Layer 5 of a small transformer language model trained on English Wikipedia (8 layers, counted from 0, width 96).
A neuron adds its activation times its output weights to the MLP's output. To switch it off is to set its activation to zero at one token and run the rest of the model.

Output weights of the MLP neurons that the questions are about. A number n stands for (n - 500) times 0.00067.
n44: 664,511,643,457,438,358,549,506,562,421,476,488,451,340,613,376,673,489,906,756,640,451,449,346,543,526,453,388,432,542,469,639,328,402,459,408,613,733,452,532,493,486,591,652,448,644,486,504,381,284,561,564,393,433,473,353,533,311,336,853,127,514,400,558,492,280,442,438,452,518,514,533,529,556,639,384,586,600,419,598,544,568,310,674,480,524,466,440,679,625,538,458,374,425,471,693
n79: 481,511,482,556,739,446,524,422,287,600,522,522,236,356,545,689,350,235,433,271,432,494,661,517,317,591,500,536,490,544,316,444,409,678,582,649,650,463,441,639,599,691,467,435,518,641,400,512,554,504,447,500,418,641,679,357,715,549,727,367,791,167,522,378,392,240,617,492,510,507,685,400,612,621,582,508,549,404,461,378,407,571,350,645,411,540,449,516,692,433,500,348,466,500,883,386
n86: 344,605,548,591,326,328,758,564,753,628,563,553,739,489,469,522,548,546,647,456,453,465,462,363,496,400,525,510,485,484,688,393,713,696,464,619,443,467,460,493,512,687,609,592,420,244,637,604,618,133,413,170,428,422,443,415,361,517,571,549,660,334,719,465,404,363,807,200,548,410,313,264,568,482,206,725,599,399,624,630,334,296,335,647,383,381,418,636,707,404,415,316,418,595,761,566
n93: 310,673,449,206,303,557,402,493,404,430,712,412,545,475,180,308,650,614,200,661,667,469,407,409,378,651,600,510,310,613,485,342,450,341,621,398,659,567,418,371,392,496,547,292,370,476,815,392,542,508,460,630,657,543,614,487,658,460,368,360,303,376,519,571,539,748,530,731,578,721,576,391,476,456,730,496,492,582,597,621,406,320,460,548,605,824,405,389,702,486,500,555,488,607,539,406
n100: 548,447,432,448,384,480,505,488,389,643,542,500,528,518,509,514,384,496,507,576,529,448,494,624,552,549,422,510,371,449,564,292,639,523,471,596,607,436,533,691,292,566,452,572,574,603,507,615,427,244,555,570,633,489,404,374,565,335,448,380,527,389,521,465,424,497,705,590,527,582,611,612,427,387,476,549,495,322,503,450,631,354,634,528,638,463,454,342,697,379,468,565,508,577,469,443
n109: 668,491,650,421,500,646,590,522,539,392,491,401,566,428,543,647,429,468,413,496,628,500,335,590,609,609,368,600,442,620,519,491,367,478,367,554,442,228,411,404,577,468,434,562,541,585,306,420,465,420,607,686,527,488,348,297,456,512,522,518,600,451,271,328,655,684,568,619,500,339,420,463,469,500,431,608,400,578,489,463,676,627,686,577,506,465,560,675,581,497,523,699,276,491,362,543
n112: 482,550,431,315,597,629,292,217,160,460,668,768,403,463,416,367,524,554,847,25,543,539,514,446,778,715,523,495,577,447,250,460,588,348,508,289,162,705,549,382,539,587,195,824,548,587,398,732,517,331,554,513,591,437,529,543,541,505,618,766,437,518,478,419,570,575,556,597,606,338,732,426,426,399,388,391,694,550,785,518,374,97,640,344,556,431,472,439,832,553,425,607,514,215,580,551
n117: 575,473,335,562,412,434,640,423,514,445,562,653,434,479,596,586,401,469,514,503,517,437,649,621,547,398,408,323,574,408,191,404,517,528,446,421,586,466,603,566,440,551,540,609,523,500,698,374,461,396,488,547,580,483,637,560,697,485,503,510,517,577,410,500,132,429,798,443,426,657,503,557,671,608,481,518,456,479,370,464,512,289,458,536,691,553,396,569,468,432,423,477,858,409,320,472
n134: 516,459,391,286,291,311,519,460,378,460,400,542,550,493,377,436,381,591,414,539,446,863,430,307,548,308,679,544,642,528,376,633,435,721,557,460,747,450,431,708,575,582,761,586,446,291,430,288,562,618,702,314,387,624,783,410,347,504,605,334,444,683,718,216,411,535,756,376,591,412,447,348,500,639,619,525,524,303,500,598,442,469,262,652,446,488,707,572,393,413,543,600,698,739,454,385
n167: 449,449,645,573,417,578,465,458,273,282,357,182,491,525,383,439,634,605,127,440,574,487,520,730,513,532,644,588,615,640,755,282,628,553,497,374,504,449,631,718,489,323,601,554,600,513,505,484,507,539,646,525,689,481,455,305,492,446,569,278,978,512,393,441,322,526,457,413,680,538,577,402,394,200,566,460,523,481,406,324,643,690,500,621,653,541,464,402,417,248,532,664,371,650,519,413
n226: 465,541,444,586,565,535,475,513,397,565,394,608,512,533,538,488,561,424,522,437,510,522,533,515,495,496,494,443,549,498,565,446,598,446,465,565,623,423,504,454,514,633,488,485,546,481,510,487,476,424,507,491,506,415,492,384,500,527,336,391,562,456,516,495,540,422,584,451,467,511,566,453,448,427,554,569,425,482,543,546,511,372,538,400,479,593,656,517,581,526,524,408,740,456,450,541
n230: 423,523,371,335,375,526,455,597,386,590,539,456,451,505,642,615,567,461,551,431,506,574,494,548,537,549,485,311,372,667,326,486,556,509,348,661,573,593,514,526,464,553,322,579,656,419,810,442,467,631,488,448,434,586,521,541,547,384,425,452,514,480,625,572,328,649,625,500,497,560,532,574,379,426,544,346,359,260,511,430,610,40,612,438,514,500,518,458,579,573,567,506,836,390,645,486
n238: 421,471,442,533,440,485,494,491,386,489,463,583,456,534,594,622,569,426,517,515,557,560,502,596,512,515,587,371,518,432,530,453,554,429,520,463,500,458,391,555,440,437,502,430,398,554,717,446,555,510,559,485,380,561,528,419,586,467,456,435,508,432,502,535,426,468,657,525,590,528,418,510,519,523,496,494,498,383,664,519,513,155,509,502,632,482,402,540,556,419,532,482,788,574,513,467
n249: 733,611,791,419,566,487,541,503,619,185,583,597,555,521,437,348,422,539,439,615,475,528,549,197,682,412,451,586,483,544,666,503,422,286,393,366,524,468,351,471,553,546,667,572,410,686,509,405,531,480,513,524,568,487,500,291,418,481,546,652,426,665,416,671,575,557,468,427,610,407,666,533,398,353,472,534,294,740,442,621,533,671,511,490,408,565,359,391,547,558,537,541,239,452,338,421
n285: 481,487,578,730,517,513,503,526,504,476,494,482,161,512,562,698,434,525,571,538,482,600,548,442,521,530,576,530,650,722,519,484,406,355,536,325,474,335,401,758,445,479,546,532,385,503,492,411,368,560,572,553,437,643,667,460,526,557,407,470,378,513,421,384,490,353,364,481,545,469,709,397,387,619,599,487,619,535,308,487,682,280,385,462,554,464,516,402,426,602,401,307,659,635,480,771
n322: 283,628,452,503,330,612,484,509,464,633,621,636,508,635,556,410,417,338,646,271,605,465,591,664,523,413,573,409,549,365,542,258,528,432,503,466,623,469,492,460,656,533,574,614,516,542,550,417,663,469,445,375,374,731,522,288,692,281,287,488,381,452,335,474,387,346,789,437,574,687,548,388,546,500,376,493,432,408,519,722,472,130,432,403,617,599,418,636,655,411,494,469,746,586,561,610

Each question names a token from some text and the token that comes next. It shows the activations a of the neurons there, in the order above. A number n stands for (n - 500) times 0.0042.

Then comes g, the gradient of the next token's log-probability with respect to the MLP's output, scaled to length 1. A neuron's effect is roughly proportional to its activation times (output weights . g). A number n stands for (n - 500) times 0.00079.

" a", then " similar"
a: 564,472,489,488,461,461,481,537,463,460,808,490,574,460,460,470
g: 546,493,198,708,557,519,358,687,373,735,508,525,389,504,460,548,398,216,514,634,526,662,512,486,574,286,403,470,475,386,626,404,730,530,515,411,743,601,531,849,544,594,427,505,548,488,413,624,351,254,760,435,430,318,588,457,572,594,505,538,607,517,601,269,486,279,347,422,318,357,398,661,664,438,441,518,599,491,401,478,319,516,613,438,594,405,531,619,799,523,336,340,539,436,466,695
Which neuron, switched off, lowers the next token's probability most? n226

"une", then "tsu"
a: 477,461,465,478,463,483,495,460,461,462,461,461,461,461,494,519
g: 374,456,666,243,490,297,445,586,342,369,436,433,513,491,627,569,352,506,560,443,606,511,513,429,491,634,559,509,676,610,401,442,608,378,476,529,654,686,529,702,682,648,439,551,522,420,498,439,567,169,471,288,562,344,467,600,710,584,499,157,593,606,413,197,556,488,397,674,597,553,495,337,443,722,302,590,576,307,418,330,560,692,371,540,462,262,357,616,698,508,614,673,670,593,404,628
Which neuron, switched off, lowers the next token's probability most? n249

"1", then "1"
a: 476,460,460,462,467,471,474,645,461,582,504,522,541,492,476,544
g: 642,423,353,537,465,591,483,758,245,490,269,479,457,359,245,498,577,599,655,762,617,609,508,220,361,595,605,318,464,524,413,603,696,214,558,427,516,586,444,611,457,583,682,566,349,322,574,375,499,504,513,528,839,495,545,682,668,640,601,554,476,468,604,324,510,541,605,406,539,326,443,498,206,600,486,629,504,658,408,461,385,421,722,412,540,370,437,532,408,421,286,680,331,532,483,595
Which neuron, switched off, raises the next token's probability most? n322

"ing", then " so"
a: 538,482,499,489,470,474,476,547,490,463,640,461,631,464,697,462
g: 553,439,531,262,452,360,188,468,444,573,366,365,709,446,612,487,636,842,617,515,591,296,357,439,445,716,531,580,478,392,717,215,511,660,461,364,381,619,678,451,468,420,670,638,563,468,692,443,514,433,525,601,682,584,423,555,526,610,429,338,382,751,474,204,469,332,347,520,512,369,570,638,519,463,591,415,698,411,545,385,509,424,494,583,434,765,411,293,585,338,451,548,516,443,546,736
Which neuron, switched off, raises the next token's probability most? n167

"-", then " Mid"
a: 480,465,463,482,462,473,474,474,460,559,522,694,475,462,473,471
g: 834,551,524,371,399,817,681,572,297,598,568,599,556,465,305,420,681,374,316,293,446,235,700,505,636,502,511,447,497,539,626,292,465,688,650,586,583,415,497,642,293,598,499,209,541,495,466,558,553,579,601,328,326,473,202,524,456,489,439,358,492,389,519,474,581,396,438,602,555,527,469,293,388,387,387,482,538,624,624,425,521,580,672,527,473,449,314,807,720,626,469,622,399,442,497,624
Which neuron, switched off, raises the next token's probability most? n230

" really", then " make"
a: 550,499,490,489,507,475,467,460,490,460,471,659,518,467,540,460
g: 423,552,501,427,495,264,697,709,840,231,419,677,538,773,410,606,711,622,459,325,398,464,536,384,525,514,703,436,552,631,424,639,621,478,465,514,457,374,218,406,332,548,549,593,449,491,521,593,522,714,270,385,479,293,702,631,414,446,465,664,230,343,457,425,637,546,572,473,487,586,392,397,473,417,525,603,360,583,552,455,608,458,397,405,667,441,282,605,496,415,696,538,518,720,251,507
Which neuron, switched off, lowers the next token's probability most? n167

" bad", then "."
a: 567,499,474,500,465,460,462,465,495,496,477,572,482,464,537,466
g: 771,723,453,618,334,424,595,551,401,437,336,567,504,359,511,711,366,388,397,514,366,384,429,493,453,563,523,306,401,768,442,620,504,310,357,544,712,416,422,737,379,527,665,576,233,482,509,564,486,482,619,511,644,519,658,725,392,593,508,391,370,457,537,500,588,383,567,326,395,441,403,223,714,501,425,512,364,443,360,474,526,478,353,466,602,361,926,689,573,372,704,526,482,598,517,673
Which two neurons, each switched off alone, lower its probability most, in order? n112, n285

",", then " almost"
a: 628,496,474,460,471,460,466,460,499,558,645,685,483,464,550,460
g: 729,449,586,433,508,458,551,333,464,363,634,415,300,531,235,607,707,584,277,453,435,402,517,467,673,493,779,598,763,227,735,315,642,391,597,429,591,488,645,452,425,359,629,564,619,656,391,571,491,364,567,310,489,390,352,578,267,738,568,366,725,335,372,478,515,215,687,504,634,520,703,593,260,513,433,481,573,547,623,419,467,381,531,564,477,608,580,394,461,504,338,508,490,512,572,531
Which two neurons, each switched off alone, lower its probability most, in order? n167, n226

"-", then " Me"
a: 483,478,460,495,462,471,461,472,461,782,590,732,482,460,478,461
g: 692,609,593,505,493,529,704,436,607,552,449,565,513,793,675,700,440,467,335,458,638,268,390,271,615,296,570,420,570,591,320,518,401,612,525,521,396,343,317,717,445,436,481,580,523,443,681,608,521,93,331,579,546,683,481,604,497,356,483,544,688,574,483,340,550,613,564,250,416,576,538,346,657,405,400,423,482,436,506,488,694,621,544,699,515,560,330,451,485,293,411,332,660,255,425,659
Which neuron, switched off, lowers the next token's probability most? n167

" Sho", then "ck"
a: 744,460,462,500,479,477,470,460,464,493,516,502,525,474,473,460
g: 395,550,516,702,448,491,472,532,478,582,659,632,414,505,279,464,662,618,328,504,423,253,542,616,445,380,672,512,325,810,649,273,591,422,563,596,348,673,376,616,554,580,458,324,388,671,399,386,264,487,343,699,626,518,252,642,382,258,727,673,587,505,498,562,447,449,572,468,462,467,530,571,619,431,506,529,635,312,262,657,662,387,462,614,332,542,446,531,735,441,533,549,475,629,198,443
Which neuron, switched off, lowers the next token's probability most? n134

" new", then " them"
a: 566,508,477,476,462,504,485,579,469,465,511,460,551,486,490,461
g: 618,666,480,631,438,466,433,313,518,445,459,527,636,504,590,508,622,603,463,462,600,336,445,727,444,648,557,301,566,570,679,266,485,525,396,380,509,342,581,664,479,324,508,527,667,554,406,781,566,558,644,567,805,452,578,603,294,650,516,502,544,290,417,282,543,486,520,426,672,399,402,203,593,211,459,338,521,664,312,154,679,330,539,634,611,535,563,586,326,388,488,403,668,504,476,452
Which neuron, switched off, lowers the next token's probability most? n117

"f", then "le"
a: 465,462,461,500,460,601,482,589,482,463,461,500,563,718,460,461
g: 309,433,423,576,738,428,445,432,434,642,777,491,475,671,630,621,438,404,452,393,673,158,479,547,598,410,404,627,484,464,431,306,512,497,618,413,224,416,626,435,838,707,465,604,250,571,440,600,624,474,661,442,626,500,463,367,698,378,508,325,384,517,445,518,641,445,324,576,479,599,667,474,600,660,713,444,390,614,257,522,489,570,623,285,422,332,447,562,516,385,426,301,536,449,728,586
Which neuron, switched off, lowers the next token's probability most? n134

" that", then " many"
a: 463,499,490,483,525,460,465,509,473,655,523,573,804,473,777,465
g: 592,654,515,495,490,565,470,453,405,604,511,355,490,541,441,536,693,562,370,498,669,319,555,531,742,415,475,411,443,452,614,263,686,631,484,381,407,577,491,535,507,263,577,636,697,619,426,514,367,335,511,425,728,700,380,419,573,612,427,595,702,434,305,465,323,607,476,439,536,797,552,541,555,367,624,332,606,593,485,225,470,337,486,555,208,464,512,352,552,396,246,502,486,349,945,539
Which neuron, switched off, lowers the next token's probability most? n167

" H", then "it"
a: 461,460,465,471,583,648,462,490,476,494,606,558,593,529,484,469
g: 442,506,489,545,342,782,567,451,532,477,693,413,675,502,491,619,586,432,437,548,483,431,425,575,710,675,301,692,551,473,621,486,897,364,350,419,527,591,470,434,617,453,316,509,466,544,479,537,735,792,414,125,300,433,353,440,614,444,616,551,562,355,429,527,527,506,470,512,353,544,316,651,369,694,611,307,317,363,321,244,719,524,384,540,536,639,674,365,526,476,515,418,407,582,454,518
Which neuron, switched off, lowers the next token's probability most? n109

" score", then " he"
a: 492,474,499,498,506,468,469,469,463,469,460,460,733,465,525,462
g: 179,629,457,423,599,672,529,599,636,508,445,424,442,437,686,385,490,695,442,481,491,501,495,446,728,543,552,378,468,391,753,345,478,521,421,525,305,441,760,599,487,392,540,269,469,169,432,322,461,666,367,431,735,483,277,530,487,542,551,513,435,565,646,248,336,572,744,472,641,607,602,502,588,424,623,550,727,434,585,443,350,403,821,485,543,581,696,370,388,508,462,290,541,620,377,403
Which neuron, switched off, lowers the next token's probability most? n238

" (", then "Japanese"
a: 470,460,466,482,475,626,543,523,460,487,581,522,521,770,465,585
g: 438,418,582,566,539,507,561,347,534,501,519,358,697,503,780,499,513,484,776,498,572,564,476,708,481,459,446,382,484,513,594,538,555,557,330,430,432,570,524,336,578,542,672,220,776,560,475,377,548,407,572,189,639,346,404,478,541,552,636,344,574,537,244,312,490,658,592,776,710,544,165,259,388,453,399,459,647,355,588,442,750,563,545,526,261,485,504,487,700,343,529,509,408,582,458,330
Which neuron, switched off, lowers the next token's probability most? n109

" in", then " the"
a: 471,550,474,488,545,492,463,794,474,465,471,642,502,467,463,493
g: 644,451,397,592,588,547,479,399,455,504,421,471,445,576,305,540,638,524,482,434,298,608,392,815,421,392,424,332,558,486,456,486,339,651,493,500,549,416,524,530,651,536,450,432,620,765,377,688,767,543,575,301,481,403,422,636,446,527,642,390,733,462,453,419,582,558,662,114,644,448,473,439,419,264,387,278,505,692,306,328,654,629,480,742,502,639,454,524,413,430,410,535,787,340,717,361
Which neuron, switched off, lowers the next token's probability most? n117

"ki", then "zen"
a: 475,477,485,473,463,473,464,460,627,485,585,516,465,716,506,664
g: 554,688,822,460,457,411,239,448,483,336,452,242,318,569,414,363,470,486,325,323,675,395,549,648,610,696,631,557,339,682,323,399,565,584,597,522,363,353,611,457,463,486,311,465,372,602,394,534,371,391,506,700,592,744,426,629,481,505,395,619,677,430,498,363,554,237,413,408,523,624,413,571,497,456,427,531,652,454,408,655,699,722,423,673,591,381,431,517,553,814,477,451,750,351,500,471
Which neuron, switched off, raises the next token's probability most? n134

" That", then " can"
a: 472,496,494,483,546,467,460,518,484,621,460,522,656,460,535,465
g: 634,468,424,413,498,508,273,683,661,559,641,518,482,456,622,695,276,620,572,361,569,320,394,435,295,623,608,491,655,389,651,471,679,466,295,632,617,378,652,464,339,589,393,496,509,446,616,777,656,431,453,572,383,410,598,682,423,388,545,237,294,581,436,223,521,382,403,505,401,399,543,542,444,606,367,316,421,611,575,542,411,620,602,804,576,273,408,575,403,694,643,507,498,528,256,699
Which neuron, switched off, raises the next token's probability most? n167

" \"", then "I"
a: 537,505,485,465,467,539,478,492,472,465,575,656,597,483,477,494
g: 571,507,523,673,434,592,589,415,473,582,215,640,763,568,679,391,567,589,584,401,376,504,463,456,619,476,356,494,592,475,629,310,372,552,422,588,576,480,511,468,397,746,310,350,604,308,670,529,342,560,453,454,389,424,731,314,554,367,536,606,455,626,541,488,289,601,632,661,395,488,177,387,506,383,399,815,415,402,351,698,312,364,564,672,521,692,516,500,420,220,652,496,442,750,526,531
Which neuron, switched off, lowers the next token's probability most? n230

",", then " "
a: 513,495,462,479,498,474,484,496,460,862,515,835,500,790,720,466
g: 377,676,588,437,652,504,509,430,500,457,372,647,394,509,594,409,470,466,432,611,784,473,510,416,550,497,385,609,552,390,592,452,546,286,730,755,483,326,421,362,584,798,378,696,475,407,630,325,371,342,632,657,429,521,595,485,757,415,363,569,436,455,590,724,524,364,601,630,487,570,571,542,416,609,499,617,466,386,518,550,554,154,111,284,416,557,345,459,494,547,241,506,387,612,494,702
Which neuron, switched off, lowers the next token's probability most? n285

" Ko", then "i"
a: 462,466,463,485,463,467,481,491,465,461,491,790,460,460,497,464
g: 355,245,571,255,547,550,501,539,316,633,591,647,606,362,410,644,550,272,467,595,630,491,247,521,678,577,260,479,675,425,540,676,412,321,365,255,718,711,675,379,554,637,372,483,685,476,589,486,550,379,553,454,515,574,747,452,426,341,597,550,590,592,391,411,563,540,552,515,419,460,644,339,570,554,655,627,568,222,432,542,230,458,258,499,365,621,409,729,594,376,567,551,553,631,400,466
Which neuron, switched off, lowers the next token's probability most? n230

" ", then "w"
a: 487,460,465,466,465,463,466,520,471,471,848,554,648,460,461,460
g: 554,530,620,550,413,493,679,545,286,401,544,713,718,477,471,396,562,388,623,472,651,520,505,306,489,529,790,637,537,562,425,290,623,340,792,578,134,409,538,523,388,772,552,368,463,568,661,401,380,439,597,409,393,645,367,617,548,528,632,499,502,410,761,294,449,444,494,613,368,448,512,533,371,612,440,505,780,438,395,392,467,451,676,354,473,323,288,699,422,447,473,634,567,527,297,303
Which neuron, switched off, lowers the next token's probability most? n238

" ", then "towards"
a: 596,469,462,465,461,462,491,679,482,472,756,546,646,470,496,495
g: 609,410,445,497,460,396,524,446,605,532,196,569,709,628,287,252,510,389,665,426,454,452,400,503,639,328,380,330,603,361,585,467,511,484,720,749,703,333,386,473,485,561,595,710,633,406,713,668,622,551,589,491,552,528,335,368,456,447,456,660,527,462,319,718,498,470,417,602,504,385,225,341,584,377,267,322,660,412,499,533,447,461,297,416,643,625,642,704,642,524,455,595,415,473,804,491
Which neuron, switched off, raises the next token's probability most? n86

" Regiment", then "\n"
a: 460,460,463,489,570,460,460,646,481,489,535,463,860,656,651,460
g: 619,669,496,455,379,631,509,578,712,440,550,377,332,630,383,482,361,742,380,668,604,441,554,350,454,690,586,410,340,376,497,565,395,474,501,521,324,606,398,314,556,378,729,198,200,556,445,769,417,412,636,324,247,342,569,502,665,378,601,584,409,688,744,351,546,550,815,502,390,629,613,342,524,386,539,470,588,517,548,550,500,547,414,280,465,511,431,544,694,538,504,464,392,658,430,624
Which neuron, switched off, lowers the next token's probability most? n249

" (", then "2"
a: 482,461,461,460,495,506,551,522,496,485,594,585,571,618,460,477
g: 460,695,365,612,461,615,490,643,522,472,463,771,290,615,593,564,610,389,300,254,590,522,612,362,326,371,529,350,463,454,486,590,468,356,542,483,630,486,408,302,492,650,375,703,443,661,414,413,417,464,425,618,528,421,724,456,521,447,429,407,316,418,673,737,611,625,595,462,489,356,312,373,499,447,521,665,382,718,633,574,386,342,363,275,682,825,510,334,579,565,591,512,223,627,720,544
Which neuron, switched off, raises the next token's probability most? n93

" a", then " single"
a: 651,481,487,490,461,488,482,484,465,466,698,514,580,460,460,471
g: 374,372,460,605,622,553,560,775,378,535,358,669,526,575,494,570,475,419,394,491,490,527,292,375,435,191,497,462,547,346,535,613,360,663,627,509,487,615,693,601,506,375,373,303,739,541,567,379,333,577,568,578,470,541,605,672,441,382,308,523,401,562,396,586,438,388,714,400,572,452,380,330,544,466,639,459,273,537,330,268,544,397,716,404,415,753,423,522,906,464,652,362,498,655,733,569
Which neuron, switched off, lowers the next token's probability most? n226

"y", then " Regiment"
a: 460,497,470,478,461,484,473,464,484,483,516,501,497,624,483,473
g: 595,452,467,401,463,376,523,277,528,530,562,442,412,386,505,468,663,722,654,379,403,256,515,367,701,504,268,541,621,590,534,625,586,424,508,404,527,391,487,533,369,629,341,390,450,528,593,379,595,717,584,559,734,681,326,213,485,528,511,416,714,692,394,733,446,419,507,790,359,427,594,716,306,299,656,710,600,410,628,382,457,555,453,266,430,678,380,696,464,334,365,630,483,492,447,470
Which neuron, switched off, lowers the next token's probability most? n249

"aya", then "ki"
a: 469,471,536,466,462,462,493,460,513,461,522,475,461,681,535,461
g: 427,351,537,449,454,494,471,522,459,390,561,677,498,672,661,447,489,507,481,487,721,605,619,504,440,753,371,324,836,543,369,234,633,206,436,513,576,551,543,459,518,679,488,565,485,720,496,189,494,501,698,545,751,325,327,557,640,454,377,286,633,502,439,596,421,520,432,518,227,577,630,559,494,656,428,478,473,416,374,338,617,769,430,541,584,338,235,505,657,489,327,546,618,374,416,476
Which neuron, switched off, lowers the next token's probability most? n249

"nd", then " took"
a: 460,462,460,496,487,696,489,477,460,465,479,461,548,463,473,465
g: 511,362,448,311,408,542,514,657,401,503,561,600,372,583,525,484,606,498,528,133,329,679,530,579,583,410,482,228,506,330,441,540,457,614,534,667,465,406,588,427,687,488,575,466,307,449,497,496,644,763,404,284,715,574,308,633,388,778,616,455,653,500,501,351,596,336,697,528,411,560,440,513,401,460,439,803,447,510,601,227,343,467,703,416,509,479,814,573,523,560,469,468,652,567,314,300
Which neuron, switched off, lowers the next token's probability most? n44

" city", then " of"
a: 555,472,479,495,512,460,482,527,485,468,465,473,475,482,507,460
g: 653,355,418,645,446,485,505,459,456,517,574,366,408,570,516,427,379,428,485,480,561,742,477,560,569,485,205,535,676,370,516,560,473,679,607,374,433,478,389,501,615,723,624,618,530,460,467,724,273,345,521,766,388,537,441,207,808,430,626,707,709,457,515,720,511,553,419,532,488,428,328,334,361,416,779,370,511,323,436,652,481,418,179,544,473,695,284,540,498,365,380,542,558,414,636,578
Which neuron, switched off, raises the next token's probability most? n79

" that", then " like"
a: 489,498,493,477,599,460,461,502,488,495,537,628,813,460,718,476
g: 541,570,455,629,554,256,429,713,213,650,468,295,692,392,404,528,550,364,571,503,633,353,628,491,385,634,518,702,595,579,723,278,647,538,322,596,468,688,671,468,492,623,544,609,533,555,636,625,489,141,517,638,430,603,489,556,406,625,225,585,564,545,490,251,394,536,398,443,323,449,521,533,632,459,305,147,519,588,505,402,457,488,484,518,620,503,470,379,706,286,520,500,483,320,580,664
Which neuron, switched off, raises the next token's probability most? n285

"son", then " S"
a: 591,480,488,490,491,460,475,463,491,497,463,460,538,648,733,460
g: 494,380,568,303,515,547,551,490,381,496,576,532,510,550,800,407,677,621,639,342,608,651,446,587,473,502,417,668,668,619,613,519,398,491,489,260,346,512,533,729,300,382,458,449,726,505,381,613,424,599,358,484,625,499,454,220,589,434,432,731,430,646,344,488,456,344,357,657,384,343,760,409,498,453,529,620,629,373,299,558,483,322,500,316,454,666,204,381,453,397,447,783,504,548,728,666
Which neuron, switched off, lowers the next token's probability most? n285

"shi", then " No"
a: 462,489,476,496,477,545,469,460,484,483,549,554,463,758,524,508
g: 527,568,455,552,632,327,715,333,488,582,483,592,618,526,355,524,684,455,473,504,517,768,421,380,521,294,566,509,417,372,554,465,486,623,405,361,734,427,425,516,490,524,586,316,652,447,614,684,328,530,191,404,557,402,641,525,375,573,239,473,251,399,377,474,596,398,702,668,490,401,620,437,625,413,562,682,578,552,639,315,367,311,423,483,325,853,642,445,568,218,547,481,481,590,686,691
Which neuron, switched off, lowers the next token's probability most? n226

" –", then " we"
a: 488,487,470,551,578,475,469,470,494,464,654,557,643,460,678,565
g: 450,718,608,419,551,575,494,523,505,443,527,724,337,441,636,444,419,478,620,364,524,263,330,439,543,630,619,511,565,624,633,306,714,643,349,611,412,305,666,618,570,642,592,336,465,349,544,523,675,271,235,618,303,579,418,787,572,424,534,669,543,465,381,242,348,369,676,398,635,370,651,265,425,611,492,366,687,652,510,533,504,595,686,560,610,401,475,489,379,432,311,423,550,391,302,586
Which two neurons, each switched off alone, lower its probability most, in order? n285, n322

" material", then ","
a: 582,476,493,492,476,461,465,464,471,461,460,474,549,461,484,478
g: 467,582,671,574,389,498,693,643,458,542,461,543,567,315,368,647,555,365,310,495,473,452,567,438,377,458,627,519,315,872,556,427,471,314,460,517,494,592,429,506,442,576,546,672,596,413,328,455,424,475,924,342,254,475,638,547,231,498,541,396,524,442,559,718,249,839,598,456,677,526,407,322,570,383,448,341,361,584,568,691,551,607,448,723,424,337,606,584,319,384,572,479,498,500,486,439
Which neuron, switched off, lowers the next token's probability most? n112

" the", then " instrument"
a: 493,460,460,481,472,461,480,557,624,511,588,505,552,639,461,561
g: 241,336,266,524,518,481,360,507,391,351,335,348,604,406,442,233,427,562,448,594,530,762,305,518,331,571,488,802,429,580,543,422,467,652,268,640,565,644,513,447,469,244,615,439,496,675,438,845,702,612,769,324,609,644,637,449,514,547,651,441,416,707,553,542,488,395,394,488,423,378,508,498,568,512,555,349,400,511,520,577,555,578,489,682,696,572,438,386,648,586,473,229,577,354,518,472
Which neuron, switched off, lowers the next token's probability most? n134

"\n", then "=="
a: 462,469,497,490,467,461,462,613,481,461,547,818,679,486,465,464
g: 589,321,525,712,563,572,426,378,581,621,597,602,591,556,505,444,417,497,685,615,525,200,408,750,461,257,740,347,382,210,719,551,561,685,432,327,475,478,632,311,520,419,606,496,643,400,478,467,530,639,816,387,498,664,439,566,423,594,408,454,436,495,423,481,483,299,550,430,631,408,413,550,621,404,192,480,586,465,359,344,617,750,500,408,580,306,564,617,316,726,649,336,499,520,413,452
Which neuron, switched off, raises the next token's probability most? n230

" its", then " role"
a: 584,488,474,479,460,460,461,563,476,471,558,470,711,461,467,460
g: 360,213,569,353,465,417,441,409,540,430,545,82,609,635,176,405,680,324,545,523,726,480,475,625,603,586,251,599,533,558,494,874,491,604,471,412,426,548,304,360,808,484,621,607,458,427,424,506,373,695,600,426,583,586,580,511,473,668,442,346,468,487,573,519,416,546,322,500,667,641,395,512,652,749,458,438,515,422,587,475,698,504,298,449,527,406,509,401,473,461,660,578,482,352,453,643
Which neuron, switched off, raises the next token's probability most? n238

"ri", then " A"
a: 466,493,606,496,471,692,488,462,460,460,479,466,487,462,460,709
g: 377,504,624,447,506,567,432,630,447,364,382,468,747,437,501,574,735,602,366,476,611,487,368,399,371,434,753,429,511,497,583,486,429,513,514,289,601,744,396,554,144,599,432,365,637,365,474,686,553,431,411,736,470,461,595,576,503,703,422,683,562,357,542,329,459,643,471,598,620,487,421,169,406,373,588,664,632,274,441,361,345,197,630,516,642,696,379,628,607,332,399,615,514,491,642,572
Which neuron, switched off, lowers the next token's probability most? n86